Layer 2 of a small transformer language model trained on English Wikipedia (10 layers, counted from 0, width 128).
A neuron's activation on a vector x is GELU(gate . x) times (in . x), where the dot is the dot product.
The model reads these tokens: " but" " with" " " "14" " p" "ear" "l" "s" " " "enc" "ir" "cl" "ing" " the"

The vector x that enters this layer's MLP at each token. A number n stands for n times 0.04.
0 " but": -3 44 7 7 -14 -22 -15 -57 -29 12 36 48 11 18 56 -53 11 16 -1 17 53 26 41 -41 -21 28 36 20 26 -11 1 6 16 32 -5 -8 37 -19 -9 -29 -35 16 -21 -4 -2 -2 -2 16 22 18 -14 -15 -6 -5 -5 -9 31 -16 -31 -18 -26 -8 -14 11 28 -20 17 9 -31 39 28 24 45 -25 -9 18 12 51 4 -28 -4 1 30 -49 1 -2 8 -21 -10 8 -39 -17 21 49 7 -4 -33 -42 -16 -22 -10 -8 32 -12 -19 3 -19 6 25 19 15 -14 -23 -5 -24 -13 -18 -23 18 -5 36 -44 5 17 25 2 2 15
1 " with": -30 23 -3 11 -1 -22 27 -19 -27 -12 -32 23 5 29 33 -36 -17 4 21 -9 -2 2 32 -9 -1 22 31 38 11 -37 61 27 23 23 8 19 12 -57 -26 -33 -45 -21 -38 5 15 -7 -9 -24 11 -7 -3 -8 23 11 -19 -1 15 24 -12 -29 -5 -18 -7 18 56 -18 40 -11 -36 55 43 14 36 -30 29 58 22 75 0 -26 4 -10 18 -17 17 17 -2 -24 -10 8 -27 17 7 39 3 -15 -35 -29 -27 1 3 38 21 -12 1 15 13 29 -13 15 -21 -10 -2 -6 -3 -21 -15 -33 36 -16 46 -10 20 0 23 20 -11 -7
2 " ": 13 33 23 24 -10 1 5 1 2 9 -39 -24 -11 10 9 41 -29 -5 -18 32 22 -2 34 -2 -19 29 47 -17 19 36 56 37 -17 15 -9 27 7 -41 -15 22 -9 -28 11 -11 27 -14 17 9 14 -24 -12 5 -33 36 8 -20 -5 18 -6 -52 -15 -14 24 -8 7 10 13 -36 -42 34 13 -28 18 1 25 10 -9 68 52 -30 23 49 7 -35 -35 45 20 -1 -40 15 -27 -31 -20 4 -52 -12 -3 -35 -33 -32 23 -29 -17 -17 11 -33 -14 3 -5 -9 30 -34 12 -22 -7 -8 -18 -3 48 1 46 34 17 -7 18 -1 -21 -35
3 "14": -18 22 44 -6 35 -7 3 -32 7 3 -4 -14 29 10 -11 18 -47 20 -27 36 41 -10 46 -32 -17 -30 19 -14 12 -16 40 42 -19 37 -5 7 15 -62 25 25 -50 11 40 38 -17 -3 25 10 10 11 -15 -4 -18 8 2 22 -14 35 4 9 -5 -46 -11 -8 20 -9 -1 -59 47 -2 31 -16 31 34 4 6 48 62 5 -10 19 18 -21 -34 31 -13 3 20 5 5 -26 -6 -53 -28 8 15 13 -43 -26 -20 -5 -52 -34 -7 22 -8 7 10 20 16 32 19 0 9 -8 26 -7 -16 46 -11 8 -6 -54 -9 33 -19 13 11
4 " p": -16 15 27 -20 -4 0 2 3 -26 37 4 23 17 10 16 -16 -24 -3 -18 29 7 -50 -6 -2 -33 -5 41 24 -9 -5 -14 18 37 -4 -25 43 0 -43 9 11 19 -25 -29 31 37 9 3 4 15 -7 -51 34 15 35 9 -18 5 18 -41 -51 7 10 -23 28 -15 4 16 -14 -59 48 29 -19 24 11 20 21 29 41 23 -21 6 56 -27 -70 -44 -3 50 5 -10 -6 -17 -1 -23 -17 -20 -8 9 -39 -30 -19 5 3 -2 -1 -23 -5 2 35 -2 9 14 -36 8 2 -44 18 21 -7 24 -3 25 -22 6 -23 6 -7 0 -33
5 "ear": 3 0 25 -20 -19 -32 16 -11 -9 11 8 31 -3 23 72 -7 -14 24 -6 39 8 -38 20 -32 -34 -22 21 22 -36 22 34 17 12 34 1 -4 -18 -2 3 15 -89 -25 -44 10 -2 10 11 24 -7 -6 -24 21 56 -38 -27 11 -21 -14 36 41 -20 -1 1 57 27 17 1 -6 -12 -43 20 -16 33 4 -1 11 2 63 16 -43 -1 2 -60 -8 5 -8 14 6 3 37 26 8 -57 4 -6 -2 -11 -5 -5 22 11 21 -29 -2 24 25 -24 20 -17 -2 21 10 -34 -12 -20 -8 -25 -22 43 -19 -16 25 6 6 -3 -35 5 2
6 "l": -42 -32 23 -19 39 -32 18 1 30 8 6 79 -4 -8 40 34 3 -2 2 43 -24 -16 -3 0 -8 26 26 2 32 23 5 -7 -2 23 -18 1 7 -70 -7 9 -36 -14 -2 7 -11 -7 46 24 2 14 8 31 -94 -19 12 -7 -17 8 -27 2 26 5 -46 27 13 7 10 10 18 34 -25 -35 41 37 31 42 34 65 -36 3 -1 29 52 -11 -4 36 -15 22 44 -21 -31 -17 2 -2 -11 -36 -2 -3 -9 -14 30 35 -13 6 -6 23 2 -1 -26 -6 -16 -11 16 0 -1 41 14 -18 -1 18 29 1 21 -12 11 -1 -53 11
7 "s": -7 3 -27 6 16 3 -22 -13 -48 34 -13 52 -23 -13 27 21 11 24 -18 44 8 -25 -6 21 -1 16 24 5 -19 -24 24 19 28 -31 -6 -44 9 -48 10 10 -13 19 -9 5 26 -7 34 -4 17 1 -8 8 -48 -25 -9 -33 -5 36 -15 37 -8 -9 -22 17 1 22 13 -42 -14 -16 17 -44 24 1 16 63 19 44 -39 -11 25 38 37 -4 -14 14 65 -28 -10 4 -33 0 46 -26 20 7 -59 -1 23 1 34 21 -40 2 29 10 -44 -13 -1 14 -29 -19 30 -38 -6 48 -30 -35 11 20 28 5 -15 16 0 4 9 4
8 " ": 4 36 18 23 -2 2 9 6 -5 1 -43 -29 -6 8 11 40 -31 -2 -17 29 22 -2 51 6 -8 17 37 -9 23 34 59 38 -14 11 -12 29 11 -44 -17 19 -26 -23 7 -14 22 -17 24 6 7 -31 -14 -3 -26 31 12 -7 -2 29 -9 -49 -16 -7 22 -8 -2 8 15 -46 -48 40 13 -30 11 5 24 2 -15 64 43 -35 29 50 10 -28 -26 43 15 1 -55 22 -14 -36 -21 14 -38 -24 -9 -35 -33 -32 28 -22 -11 -17 -19 -22 -12 -1 4 -13 21 -24 14 -31 -19 -12 -19 13 39 5 25 33 14 -6 11 1 -21 -49
9 "enc": 9 49 14 36 28 -13 4 1 9 35 -32 1 6 -40 45 -3 14 24 -1 13 -16 3 -29 47 -25 -69 14 3 -16 -42 67 40 39 -12 -7 -9 -2 -51 11 -4 -43 -34 -18 24 10 -14 8 -9 6 28 -30 20 5 -19 0 20 16 -7 32 -43 0 -19 -22 46 -9 -29 28 -10 17 1 36 -34 -2 22 -12 -6 -1 31 52 10 30 6 -20 -12 -1 0 -15 24 22 -12 -14 -17 -41 22 -7 4 38 -17 5 -4 -31 -18 10 -26 8 -10 -34 -20 -28 1 -37 4 4 9 -29 21 32 -57 4 -12 2 15 3 38 39 -13 -56 -18
10 "ir": -36 10 16 -7 24 -5 10 -35 16 46 67 0 -20 -24 33 9 12 46 25 29 -33 -10 19 58 31 7 12 -10 12 40 -19 21 7 -8 -2 -35 -4 -46 -8 -2 -72 8 21 -18 -34 -8 15 40 -5 0 8 29 -60 -33 12 9 23 38 4 -15 9 -11 -57 21 28 -17 9 -20 2 30 25 14 24 4 32 27 12 70 -26 18 -2 38 -45 -45 19 -13 5 -42 -15 41 9 0 -25 15 -41 4 -3 -21 -14 0 -19 15 -31 -10 22 -39 3 -17 7 20 -2 11 -33 21 -7 22 28 -3 62 0 10 -7 -5 10 -12 -10 -29 -17
11 "cl": -16 2 69 5 19 16 -4 3 15 -12 -19 47 19 -30 58 6 -45 16 -13 14 -6 -19 27 21 -1 7 -3 22 14 10 24 -24 5 23 9 -14 5 -56 -22 5 -70 10 -21 -5 15 -11 6 1 -19 -21 -37 66 -40 -6 51 -29 -16 34 9 35 7 1 -19 37 -30 6 -23 -18 -4 -33 15 2 -30 29 15 21 27 37 -15 18 5 -35 -3 -25 10 24 23 -8 29 -37 -52 5 43 2 44 1 6 7 -3 3 -7 29 -26 -5 12 10 -1 -22 21 43 -9 7 4 -4 -34 30 35 -29 37 34 40 10 -2 -38 23 -6 -38 -9
12 "ing": -40 18 7 -27 50 13 3 -12 -6 35 -38 39 -7 -5 24 5 -23 45 -11 22 9 -23 24 17 28 -2 16 30 -5 -81 0 31 18 13 1 11 -7 -74 4 5 -56 -15 -28 5 8 4 30 1 44 -8 46 6 -38 -38 -20 14 24 50 14 -51 -3 -27 -13 41 20 29 38 6 6 -32 -5 -33 39 21 -27 13 -8 46 -54 -46 -3 -11 22 -5 -50 13 29 10 17 7 -13 16 24 23 -12 -28 -3 45 22 32 20 19 -1 -6 -55 -20 -16 -12 5 1 -38 12 0 -45 -23 -20 11 -50 6 -18 23 15 17 -1 5 -3 -21 -19
13 " the": 10 56 -25 -34 13 1 28 11 -7 -6 -13 1 7 29 46 -26 -1 8 -17 40 9 -22 12 -27 38 16 25 36 39 -4 27 33 16 40 14 39 7 -54 5 0 -31 -13 16 11 0 -14 25 1 9 1 -38 12 -6 9 -31 36 -18 29 -3 -20 -12 -5 -17 1 13 -12 24 -17 -74 39 34 8 44 -8 38 -20 0 50 40 -6 22 23 -11 -36 -14 -5 27 13 -6 -8 1 13 13 -12 -10 -33 -24 -6 10 -32 11 21 -29 -1 50 24 6 43 -8 5 19 -13 -8 -9 11 33 16 -25 36 25 -25 -2 44 30 34 -2 -18 -24

Each question shows the input weights of one neuron of the MLP. A number n stands for n times 0.0066.

n203 gate: -26 -24 13 21 -1 -33 15 24 10 16 27 11 -4 41 0 19 -15 -27 -5 8 -9 -12 -1 12 29 -14 15 -1 -5 -3 4 12 -54 15 -1 24 20 -27 -29 -17 63 9 -25 1 -9 47 26 -17 -57 3 4 -4 26 41 -43 -5 14 -17 4 -3 -20 -28 -48 18 16 23 9 7 -19 33 -34 8 -3 -1 8 2 30 14 -1 -9 -14 -11 10 5 4 25 -9 -7 36 -1 22 7 -15 1 36 -6 -4 -30 -15 -10 -8 -8 -2 10 0 8 -14 38 -28 9 8 4 20 24 2 14 -9 -14 -24 13 -6 7 7 22 -14 -8 -23 3
n203 in: -25 -15 15 10 -11 -17 -42 -4 -20 4 44 -19 -18 8 -24 -4 -35 -40 7 4 -17 -12 18 11 16 6 16 2 1 -12 28 -2 -32 12 -46 28 -12 5 -21 -13 17 -29 -15 -12 -31 19 10 -24 -21 17 -11 -21 -3 6 -42 14 -5 -21 33 29 -26 -5 -41 22 -7 5 20 -24 -20 36 2 7 24 -7 12 7 -3 33 -33 -34 -12 -16 -41 31 -8 9 -1 27 6 24 7 2 16 0 -19 -10 -5 -5 -6 12 -2 -24 10 48 11 14 -8 31 -7 -23 -8 -1 6 13 -27 9 -5 7 27 20 -5 31 21 -10 -19 1 -5 1
Its two highest activations, in order, are on tokens 1 " with", 6 "l"

n448 gate: -12 39 -20 11 34 21 0 -14 -15 2 -3 -2 -11 13 -2 -4 14 -47 6 18 18 -19 8 8 -28 -19 25 -14 -4 -14 27 -5 -9 12 7 -17 -28 -14 -7 -39 -2 -10 8 -22 -14 -19 -1 4 0 -3 -13 -26 -32 28 36 16 6 1 -37 39 -9 -6 -14 -8 11 -30 -3 -21 -11 10 -14 13 -10 -12 -23 -3 -12 -18 14 -10 25 9 3 2 17 12 25 -12 9 -18 -3 -7 6 23 10 -8 12 13 -6 8 6 0 -46 -49 12 23 -45 3 -11 -29 -23 18 -16 14 -30 -26 7 -10 -25 -5 14 -3 -14 -15 22 0 -9 -8
n448 in: 9 -30 3 -10 -8 46 -27 -16 -49 7 -8 11 -15 1 24 -13 8 34 40 12 22 17 18 -15 1 4 25 0 -5 27 0 30 -14 -45 24 4 43 21 21 6 -26 17 2 9 -7 -6 4 -11 5 -16 -11 -2 -8 14 20 -27 -16 -8 -15 2 -10 -1 11 -10 -32 -12 40 7 1 -23 -36 21 13 1 9 27 2 -20 33 -16 -8 -27 1 -2 -5 -20 12 35 29 44 11 16 8 9 26 -8 0 -29 0 -42 -18 48 -29 17 9 10 -22 -22 -3 0 7 -51 -9 -9 -7 9 14 7 38 11 -5 0 -4 54 9 5 5 -4
On which token does it fire most, and how strongly? 7 "s", at about 4.5

n271 gate: 3 -7 11 -3 -40 17 -39 50 48 2 -7 -5 -15 -9 9 -30 -21 16 15 -1 -15 9 4 21 -10 17 9 -1 9 20 17 7 15 14 20 16 -16 37 -1 10 -1 22 9 6 11 -3 4 -26 9 -14 37 -12 10 -25 15 21 4 48 0 -20 -30 15 -24 -18 -43 -14 -19 -4 6 10 -16 15 1 -37 -25 -39 7 13 -9 -31 13 -5 15 -22 -28 -9 -19 -25 -4 24 6 13 3 11 34 5 -34 -22 -25 -2 -1 -22 -4 -1 -32 14 -17 -41 32 -7 -23 0 16 12 -7 -34 13 -24 38 14 11 21 9 47 -28 -10 -5 18
n271 in: -8 3 -3 -4 -3 0 -12 -23 -6 7 19 -5 28 5 3 16 18 18 -3 2 18 -23 14 -14 -26 -26 16 13 5 11 -5 -28 -1 -15 -17 -13 29 5 -48 18 -30 2 -51 -46 -9 19 33 16 -5 23 -21 -16 -5 39 10 -23 -22 -2 -11 -35 -29 12 10 59 2 6 1 6 -9 -34 18 -45 17 19 12 61 5 0 9 -16 -1 -8 15 8 36 -31 6 22 9 -8 26 -19 15 -29 -56 -44 51 25 -29 5 -17 17 45 -25 13 7 -9 -11 9 -2 -3 -12 -8 -25 -35 2 10 -8 -24 14 -23 -35 3 -15 11 38 19 3
On which token does it fire most? 0 " but"

n191 gate: 22 17 17 21 11 18 -10 43 49 2 41 -1 3 -26 -29 -6 1 6 3 -28 37 8 -16 -24 14 -13 -1 -12 -30 34 -29 8 -1 24 12 -3 -5 -4 -6 -48 -18 -13 20 -18 1 21 -7 36 -6 2 -33 2 6 -12 17 -1 18 -25 9 -1 -3 3 37 22 -28 34 -9 22 10 25 -22 19 -2 -15 -10 -7 12 34 -8 -3 -28 6 -15 10 2 20 -7 39 -11 -14 6 4 7 8 -23 -6 -35 28 5 -9 15 -19 10 25 -14 -3 10 -29 2 16 -6 -27 27 -60 41 13 -5 49 25 -16 1 2 -5 -8 22 -7 8 23
n191 in: -30 -34 -22 -24 -13 -35 4 -38 -7 27 -30 32 4 20 32 13 -18 -6 14 -13 3 27 1 31 -38 -12 38 13 26 -1 -5 -29 13 -15 -19 13 34 21 15 1 39 18 -24 14 -19 -21 -2 -31 -13 -36 -10 9 45 17 -5 2 -28 2 -9 34 12 3 4 -13 16 -7 19 29 2 1 17 -2 22 1 50 -28 11 -13 -35 14 4 -17 3 -20 -12 -6 -30 -1 18 -11 -7 -16 -18 -47 10 11 -25 10 17 -22 -16 -4 -22 -15 -17 7 -17 10 -5 -21 17 24 7 25 -18 38 -9 -42 -12 1 8 8 9 5 -20 32 -11 3
Its three highest activations, in order, are on tokens 10 "ir", 12 "ing", 3 "14"

n169 gate: -32 -9 20 14 15 29 23 -1 -32 -23 16 -34 24 12 -5 -12 -39 -18 9 4 -3 -7 6 17 41 13 -28 -39 16 27 -13 -23 -29 -2 12 -20 22 -37 -5 -15 5 0 13 -10 -30 -20 -16 -27 15 -7 -10 7 -21 4 24 0 0 -9 -34 10 23 -7 8 17 32 3 4 -31 -11 32 36 8 19 -4 -26 -1 -33 -2 -19 -14 18 28 -9 -7 7 45 -18 -4 -1 -15 5 1 -46 -32 -12 -6 -5 14 20 43 18 -24 -26 2 -5 20 -10 3 -13 -5 -12 13 -11 -16 31 -30 14 12 16 -2 -10 15 45 -13 -10 -10 8 -47
n169 in: -45 9 -23 -2 -12 -55 -10 -40 -1 -7 41 13 15 -22 40 -24 -32 5 11 -5 -14 31 2 -1 12 -5 -3 -15 39 7 -4 -11 -28 22 6 -36 12 -12 -8 15 8 5 32 20 0 -9 15 -24 27 8 14 -6 -8 -15 15 -46 17 3 -19 -38 -20 7 23 13 12 13 -10 8 9 21 8 -16 -4 -5 -18 22 -30 1 -24 6 1 37 36 -38 -5 24 -24 -12 34 -2 0 -16 -21 -19 4 18 -22 6 37 -1 -7 3 -6 29 -13 48 -17 6 -15 -22 -22 35 10 2 -1 -40 5 -9 23 -1 -21 -3 42 5 -6 -11 2 -17
Its three highest activations, in order, are on tokens 10 "ir", 6 "l", 1 " with"

n282 gate: 23 7 35 -31 -15 5 1 -15 39 20 -8 22 -16 10 -23 27 -5 8 30 13 -3 9 11 8 25 -6 -22 -1 25 -38 -2 -4 40 43 -16 -12 -24 32 -35 -8 1 0 16 -1 12 11 -1 -16 -11 1 26 3 22 9 -34 -17 -19 7 -26 18 -16 0 -3 -2 4 -17 -11 27 15 -9 -2 -10 -11 28 17 -32 31 21 31 -39 -17 1 6 -19 31 -28 17 -4 11 -4 -6 -22 23 24 12 -2 27 19 16 -14 0 10 6 56 16 16 -16 -13 -51 15 -6 15 4 15 17 16 -20 17 -1 2 1 -22 -14 1 6 15 -64 -9
n282 in: -2 -17 -13 5 -17 21 4 -3 -19 -18 5 -16 -25 25 16 16 15 24 -6 -14 -5 2 -14 -43 40 -16 -18 -2 -4 -22 -6 22 27 -4 12 28 44 -29 4 21 -25 -7 7 -45 -27 11 12 -1 -1 -1 -28 20 -27 3 21 -1 65 -9 20 46 -9 -22 23 0 2 21 38 -22 8 -4 -14 -43 11 13 -8 -18 0 -30 -14 31 -18 13 -9 -13 -8 6 33 -7 -31 -33 -21 11 4 28 32 3 -23 15 15 -37 -41 -20 4 -23 50 3 -40 -8 12 -28 25 33 29 1 9 25 9 1 24 25 3 -1 -28 0 16 -2 -10 22
On which token does it fire most? 11 "cl"

n133 gate: 38 -18 -30 20 -8 -8 -6 -48 19 -11 5 25 -30 24 1 -47 -3 -38 13 2 3 -11 -28 -36 -9 7 11 -14 -26 17 9 -4 -14 4 14 -10 5 -20 3 0 17 5 -31 11 -8 -22 8 -4 -4 20 -11 -18 27 17 -26 -36 -10 -28 -5 22 3 -6 15 12 -5 -3 -2 6 -41 13 -12 24 -19 -1 6 -14 1 -15 40 13 5 -26 31 4 -14 -8 9 14 20 14 28 -37 -33 10 -3 -24 11 -10 9 -41 1 -4 1 5 18 18 -30 17 -7 20 19 3 -46 48 -18 1 20 -23 -32 24 17 -4 -5 27 -4 42 -3 7
n133 in: 39 6 -15 -21 -17 5 -25 -27 18 12 12 27 -4 62 3 -31 10 -25 11 20 13 -32 -53 -16 -2 -3 -13 -25 -12 19 10 -24 -2 9 -22 20 1 8 -23 -40 -6 1 10 -23 -30 10 4 16 -1 8 6 4 33 -15 -22 -27 4 25 -22 8 -15 28 -6 23 -15 0 18 -15 -46 25 -7 -10 -1 -18 18 -14 -4 -7 1 15 6 -28 -22 42 -38 -4 26 31 -15 -5 9 -12 -16 -2 -8 5 38 3 5 -57 -14 -12 -25 -11 -33 -4 -12 13 -8 -8 6 21 -14 45 -3 13 11 -18 19 -7 24 -2 -29 -6 10 5 3 -2
Its three highest activations, in order, are on tokens 0 " but", 13 " the", 5 "ear"

n146 gate: 1 0 21 -33 -18 -2 9 9 -20 10 26 -6 0 30 19 -2 -18 -1 15 16 -2 -14 -32 20 16 21 4 1 24 -7 -4 -27 1 19 -12 -8 11 4 -12 4 36 -38 -17 -11 9 30 12 -4 31 2 -2 -14 19 15 36 31 -21 -1 -1 6 -3 -4 9 -12 16 44 -41 7 27 36 -12 19 -2 20 4 26 -7 36 9 57 -14 -26 5 -16 -10 -2 -38 -16 -39 14 38 5 -13 -4 -11 -32 -13 37 -17 33 -2 12 -6 -12 8 5 33 -74 7 -13 1 -3 -19 -3 8 8 29 11 3 -9 -2 -17 -4 37 -11 18 14 -2
n146 in: 9 4 16 2 -25 10 -32 -31 18 34 12 -32 14 4 0 -20 -11 23 -7 25 -2 -11 -5 -3 8 20 -23 -3 12 -23 -38 -17 9 24 13 -10 7 -17 -9 -26 20 -24 38 -15 29 16 8 -43 32 5 -22 -20 -17 -23 -12 28 -9 -5 6 42 0 0 6 -34 -4 -6 10 -6 28 1 -18 -17 9 36 -6 43 45 29 21 -2 14 -6 -23 -30 -26 7 -15 -18 -36 5 -2 9 10 9 35 -20 5 24 -9 59 6 -16 -22 -26 -9 28 -22 -23 -6 -1 -12 38 -7 38 11 12 -16 45 13 7 8 9 -5 43 -17 6 -33 -8
On which token does it fire most, and how strongly? 10 "ir", at about 2.7

n252 gate: 19 19 -61 -25 1 12 -4 -23 -28 -20 -1 -26 -7 -15 22 4 33 8 5 0 27 -19 16 -10 32 -26 -8 -9 23 -27 50 6 5 -11 17 -15 -37 -5 16 31 -20 9 18 1 -15 34 -1 -4 -13 7 7 -21 23 16 9 -19 25 -29 2 4 -22 -15 -5 -7 8 -3 -23 -8 -8 26 -20 -16 -15 13 -1 -43 2 -20 -13 -9 -18 -3 -13 3 22 18 8 33 21 -14 -11 -2 -12 8 -13 7 -48 9 -22 -23 18 32 -12 -6 28 22 -56 -20 -4 12 40 -17 6 -5 -19 -24 29 32 -17 26 24 8 -32 -24 -48 28 -2 31
n252 in: 7 56 -15 -18 -4 23 -56 -53 -26 -13 -22 -17 31 -23 13 -32 -1 18 -1 23 41 -5 18 27 -23 7 -9 37 9 -16 36 6 7 23 7 -25 -28 5 8 -29 -64 -12 69 -5 1 -7 -6 30 -20 20 -23 -1 2 0 31 -13 -11 8 -26 -2 11 -5 1 10 0 24 -6 2 20 37 15 -52 -12 6 41 -34 15 -15 17 15 -29 -10 19 7 18 -8 23 -4 -14 22 -24 3 -51 -3 38 27 -18 -29 -7 -8 -5 49 7 14 -15 11 8 -22 10 -20 -11 32 17 -19 2 21 36 11 -25 -2 -5 -3 -16 9 -35 -12 24 -14
On which token does it fire most? 7 "s"

n507 gate: -29 0 -7 2 19 -1 3 36 23 33 33 5 14 -6 -10 -9 6 -22 13 3 24 22 -17 -37 -3 -8 13 -1 -18 -8 -27 16 -27 -7 -7 29 -39 -1 1 -1 -5 21 32 -13 -2 18 0 -41 5 34 8 11 1 6 18 15 11 -6 -9 -24 -10 31 44 -35 20 21 21 -6 -23 -4 9 -4 -5 -29 -15 -40 -31 4 11 -43 16 -29 -26 -8 12 15 -24 -1 2 -32 -3 12 -32 31 -21 -21 -17 3 -14 -2 22 -37 -26 -3 43 -2 -29 -10 14 12 -18 8 -39 13 19 -15 8 20 -32 -14 8 2 -25 -6 18 -12 -13 15
n507 in: 0 -5 -22 23 -8 -17 -17 18 7 -10 -27 -10 -14 -29 26 -6 -23 9 -9 -1 -13 16 53 1 -6 23 -17 -4 6 46 -3 -9 0 -13 -14 -3 15 -4 14 16 18 -5 -17 -20 12 3 -9 37 -16 -11 13 -22 -40 12 -50 35 -2 10 -13 -14 34 18 -37 9 -14 -10 -33 20 -14 -15 3 -6 2 46 35 -26 30 -30 6 -8 -40 -13 30 19 27 17 58 -32 21 -10 44 3 11 -12 3 15 29 11 -1 -37 7 -29 -11 -15 -5 42 38 -29 30 33 6 -25 41 -15 -23 -14 -28 -33 34 18 -5 29 17 18 10 2 -3 -1
On which token does it fire most, and how strongly? 2 " ", at about 0.29

n439 gate: -5 24 15 -4 6 23 13 -40 30 -14 19 6 -5 -22 20 -20 -2 17 15 2 -6 20 -25 1 16 10 -11 -18 -24 17 13 17 2 29 0 7 11 -37 -27 -6 -3 21 -25 6 -4 19 20 -54 2 -22 19 26 -42 28 -6 -39 10 4 4 -28 -29 -8 -14 38 1 5 -20 -5 -6 -8 5 9 -34 -4 -35 -4 37 -4 -10 24 22 -28 -15 11 5 28 -23 -8 -16 25 10 21 19 30 -17 10 20 21 -36 -19 9 -8 -17 6 9 9 23 -1 -12 -14 6 -16 2 7 -17 -2 -57 20 -33 -47 1 -11 -6 21 17 10 17 -9
n439 in: -42 46 -13 -11 -18 8 -12 1 2 -10 -21 16 18 17 12 14 4 -35 -21 13 23 34 -24 22 -4 12 11 -35 6 16 2 -25 -20 -9 -19 2 9 -35 -39 -23 -32 39 -17 1 -5 2 32 -23 -30 -28 -18 -9 2 10 -23 -10 10 -8 22 -18 -8 -6 2 -15 -1 -15 7 11 31 23 -13 -21 1 -23 -5 37 11 21 -43 15 -1 -21 9 -1 4 -1 1 13 2 16 21 14 7 12 -20 24 26 -37 -25 21 37 -3 -9 -30 1 -4 -22 35 -51 16 -12 -16 -9 12 9 28 -1 1 -4 12 -40 -7 7 1 -3 -2 19 4
Its three highest activations, in order, are on tokens 1 " with", 10 "ir", 0 " but"

n225 gate: -19 22 -17 5 -19 12 3 7 -42 9 -10 8 -39 -17 18 31 -3 9 -21 -37 36 -14 29 -17 26 -39 25 -29 9 16 -7 11 5 -19 -2 -41 5 -17 7 -14 9 3 17 -11 6 22 -10 -4 -11 -20 1 -24 -20 35 14 -5 1 -12 16 -4 -13 -13 -23 -5 -2 -44 5 25 11 -1 -3 2 20 -32 41 12 5 19 -29 -6 -22 -11 24 27 -26 0 2 30 -49 -15 -53 -6 1 13 -10 28 5 -26 21 -13 5 14 -32 -15 2 -35 22 -3 2 14 2 -4 -20 4 -40 4 12 4 -17 16 -20 14 -3 -21 -23 20 30 18
n225 in: 36 19 -4 -7 -23 -32 -16 4 11 43 -32 30 -27 16 12 -25 -16 12 45 -14 31 -20 10 19 18 39 9 9 -2 -44 39 -29 4 6 -11 2 12 -19 -25 -21 -1 -3 30 -13 1 -20 15 -1 39 -39 -14 3 -4 12 -18 26 0 31 4 -14 -6 -27 -39 -3 -35 47 -13 37 4 14 28 6 -27 -5 -4 -2 19 -9 -14 -16 37 -4 -12 39 -8 -16 -2 -23 -10 12 -14 -2 0 -16 -7 35 -36 28 39 -8 -32 -36 -18 14 4 9 24 -11 18 -6 3 -23 7 10 -29 -16 16 3 22 -2 -3 9 28 -15 7 -10 -1 -28
On which token does it fire most, and how strongly? 7 "s", at about 4.6

n51 gate: 10 -12 25 -13 -8 -44 21 2 -5 -33 5 40 -8 13 19 13 -24 -57 47 -13 15 11 -17 -3 9 34 -12 22 7 29 -24 15 -18 12 -1 13 -7 12 -9 20 3 -9 6 14 -9 -15 -6 5 28 26 -10 -42 -18 -23 8 -13 33 -24 15 -7 16 -10 31 -6 -5 18 -16 -8 18 9 4 2 25 20 -6 4 18 36 12 56 -29 37 18 3 -33 22 6 -6 14 -23 1 -13 10 -24 7 -3 17 16 5 15 -10 -19 0 -3 -21 -23 19 18 -5 27 -35 -6 -1 -25 -2 11 -4 11 -15 -20 -43 -16 -5 11 -3 14 14 -12
n51 in: 18 3 -10 -15 22 -39 5 -19 -10 -7 -13 40 -15 -25 -5 -1 30 10 -37 -38 5 -1 33 20 -41 9 -26 -19 -30 -20 24 -5 2 22 15 -5 -20 29 24 27 13 -2 34 29 -12 -25 31 3 3 11 -36 4 22 17 -2 -29 2 7 34 -4 1 -34 7 2 22 3 15 -39 12 1 -26 -40 15 9 -19 34 -17 -31 1 7 -10 -19 -30 12 2 43 31 21 15 35 -40 -4 5 26 -12 -35 0 -4 1 -2 25 1 -19 27 -4 -31 -21 2 -19 -4 -1 -13 -6 -28 37 1 17 -13 18 12 -1 14 47 -34 3 1 -1 -5
On which token does it fire most, and how strongly? 6 "l", at about 2.6

n454 gate: 28 2 -21 3 14 15 -13 -16 6 0 -20 -30 -23 10 -3 -4 -6 29 -18 -12 24 -13 2 -19 -29 -23 -17 -18 27 14 12 -14 -12 18 29 8 -13 -4 24 -1 27 -7 -16 14 -46 -2 -50 13 -26 9 25 -15 13 25 1 -8 -17 70 -25 -33 -1 -41 -18 -16 44 22 19 -14 5 21 -14 -44 -37 -8 9 -4 4 17 24 41 -3 22 -47 10 -5 10 18 2 12 -8 10 6 -4 -9 -13 10 30 29 10 21 -15 40 50 25 7 19 7 1 -8 -48 -3 -13 27 3 10 23 -16 -33 -25 -25 21 17 -12 35 31 6 -19 1
n454 in: -18 8 -14 0 13 31 -16 5 -2 22 -15 -3 3 4 -4 8 -2 8 -10 -22 10 -40 2 -5 -32 -16 20 -33 17 3 8 -14 9 11 14 -15 11 -26 7 19 40 2 -1 21 -27 -3 4 20 5 28 5 -32 -1 35 -35 -9 -5 27 -37 -8 25 -60 -5 5 21 36 23 2 4 31 0 -45 -48 5 -25 -2 -9 11 -1 28 -24 11 -11 24 -9 -15 38 1 -2 10 23 -8 -13 -19 -26 -9 2 11 19 21 8 6 26 -38 15 18 -7 -34 -25 -19 -10 -1 8 8 8 2 27 20 18 -21 5 -17 -5 40 16 24 -29 -2
On which token does it fire most? 9 "enc"

n329 gate: -4 5 -18 7 -17 3 20 -6 -10 11 9 0 29 31 -23 22 -7 -22 -30 2 2 -25 -30 -15 11 6 -14 19 18 -11 -11 9 -7 -13 2 19 -15 -7 -10 7 -12 17 -27 -17 10 -2 14 -24 52 -13 -22 15 -15 -15 33 -20 18 14 -11 -6 16 -17 -4 -27 -1 7 36 9 36 -31 10 -17 -25 -15 -6 -6 -5 27 19 11 2 3 17 -7 15 -17 10 -35 33 -8 -22 -9 40 -1 7 -29 -10 7 -17 -4 21 -16 35 15 4 7 -37 -12 6 -15 -1 -9 12 -26 -23 41 22 -18 9 4 1 -24 -43 -12 -1 23 -11 21
n329 in: 12 -17 -19 6 6 1 -12 -7 12 -3 -17 -8 -4 -18 -6 -7 9 29 35 -37 -16 1 24 25 15 10 26 4 -16 -17 15 -8 9 22 -36 -8 17 1 0 26 8 -19 -27 27 -14 2 20 21 -11 20 28 -1 12 5 -2 22 27 -11 14 2 5 -4 -27 7 -20 18 2 30 -9 8 2 9 1 -36 11 -14 29 16 24 56 18 10 -21 -33 6 2 5 37 -42 -9 -14 8 2 -32 33 -1 23 19 -12 12 -14 5 28 -8 17 -3 -9 5 7 7 27 -26 -17 -39 24 3 6 1 1 9 -24 21 -10 37 -22 -26 22 25
On which token does it fire most? 9 "enc"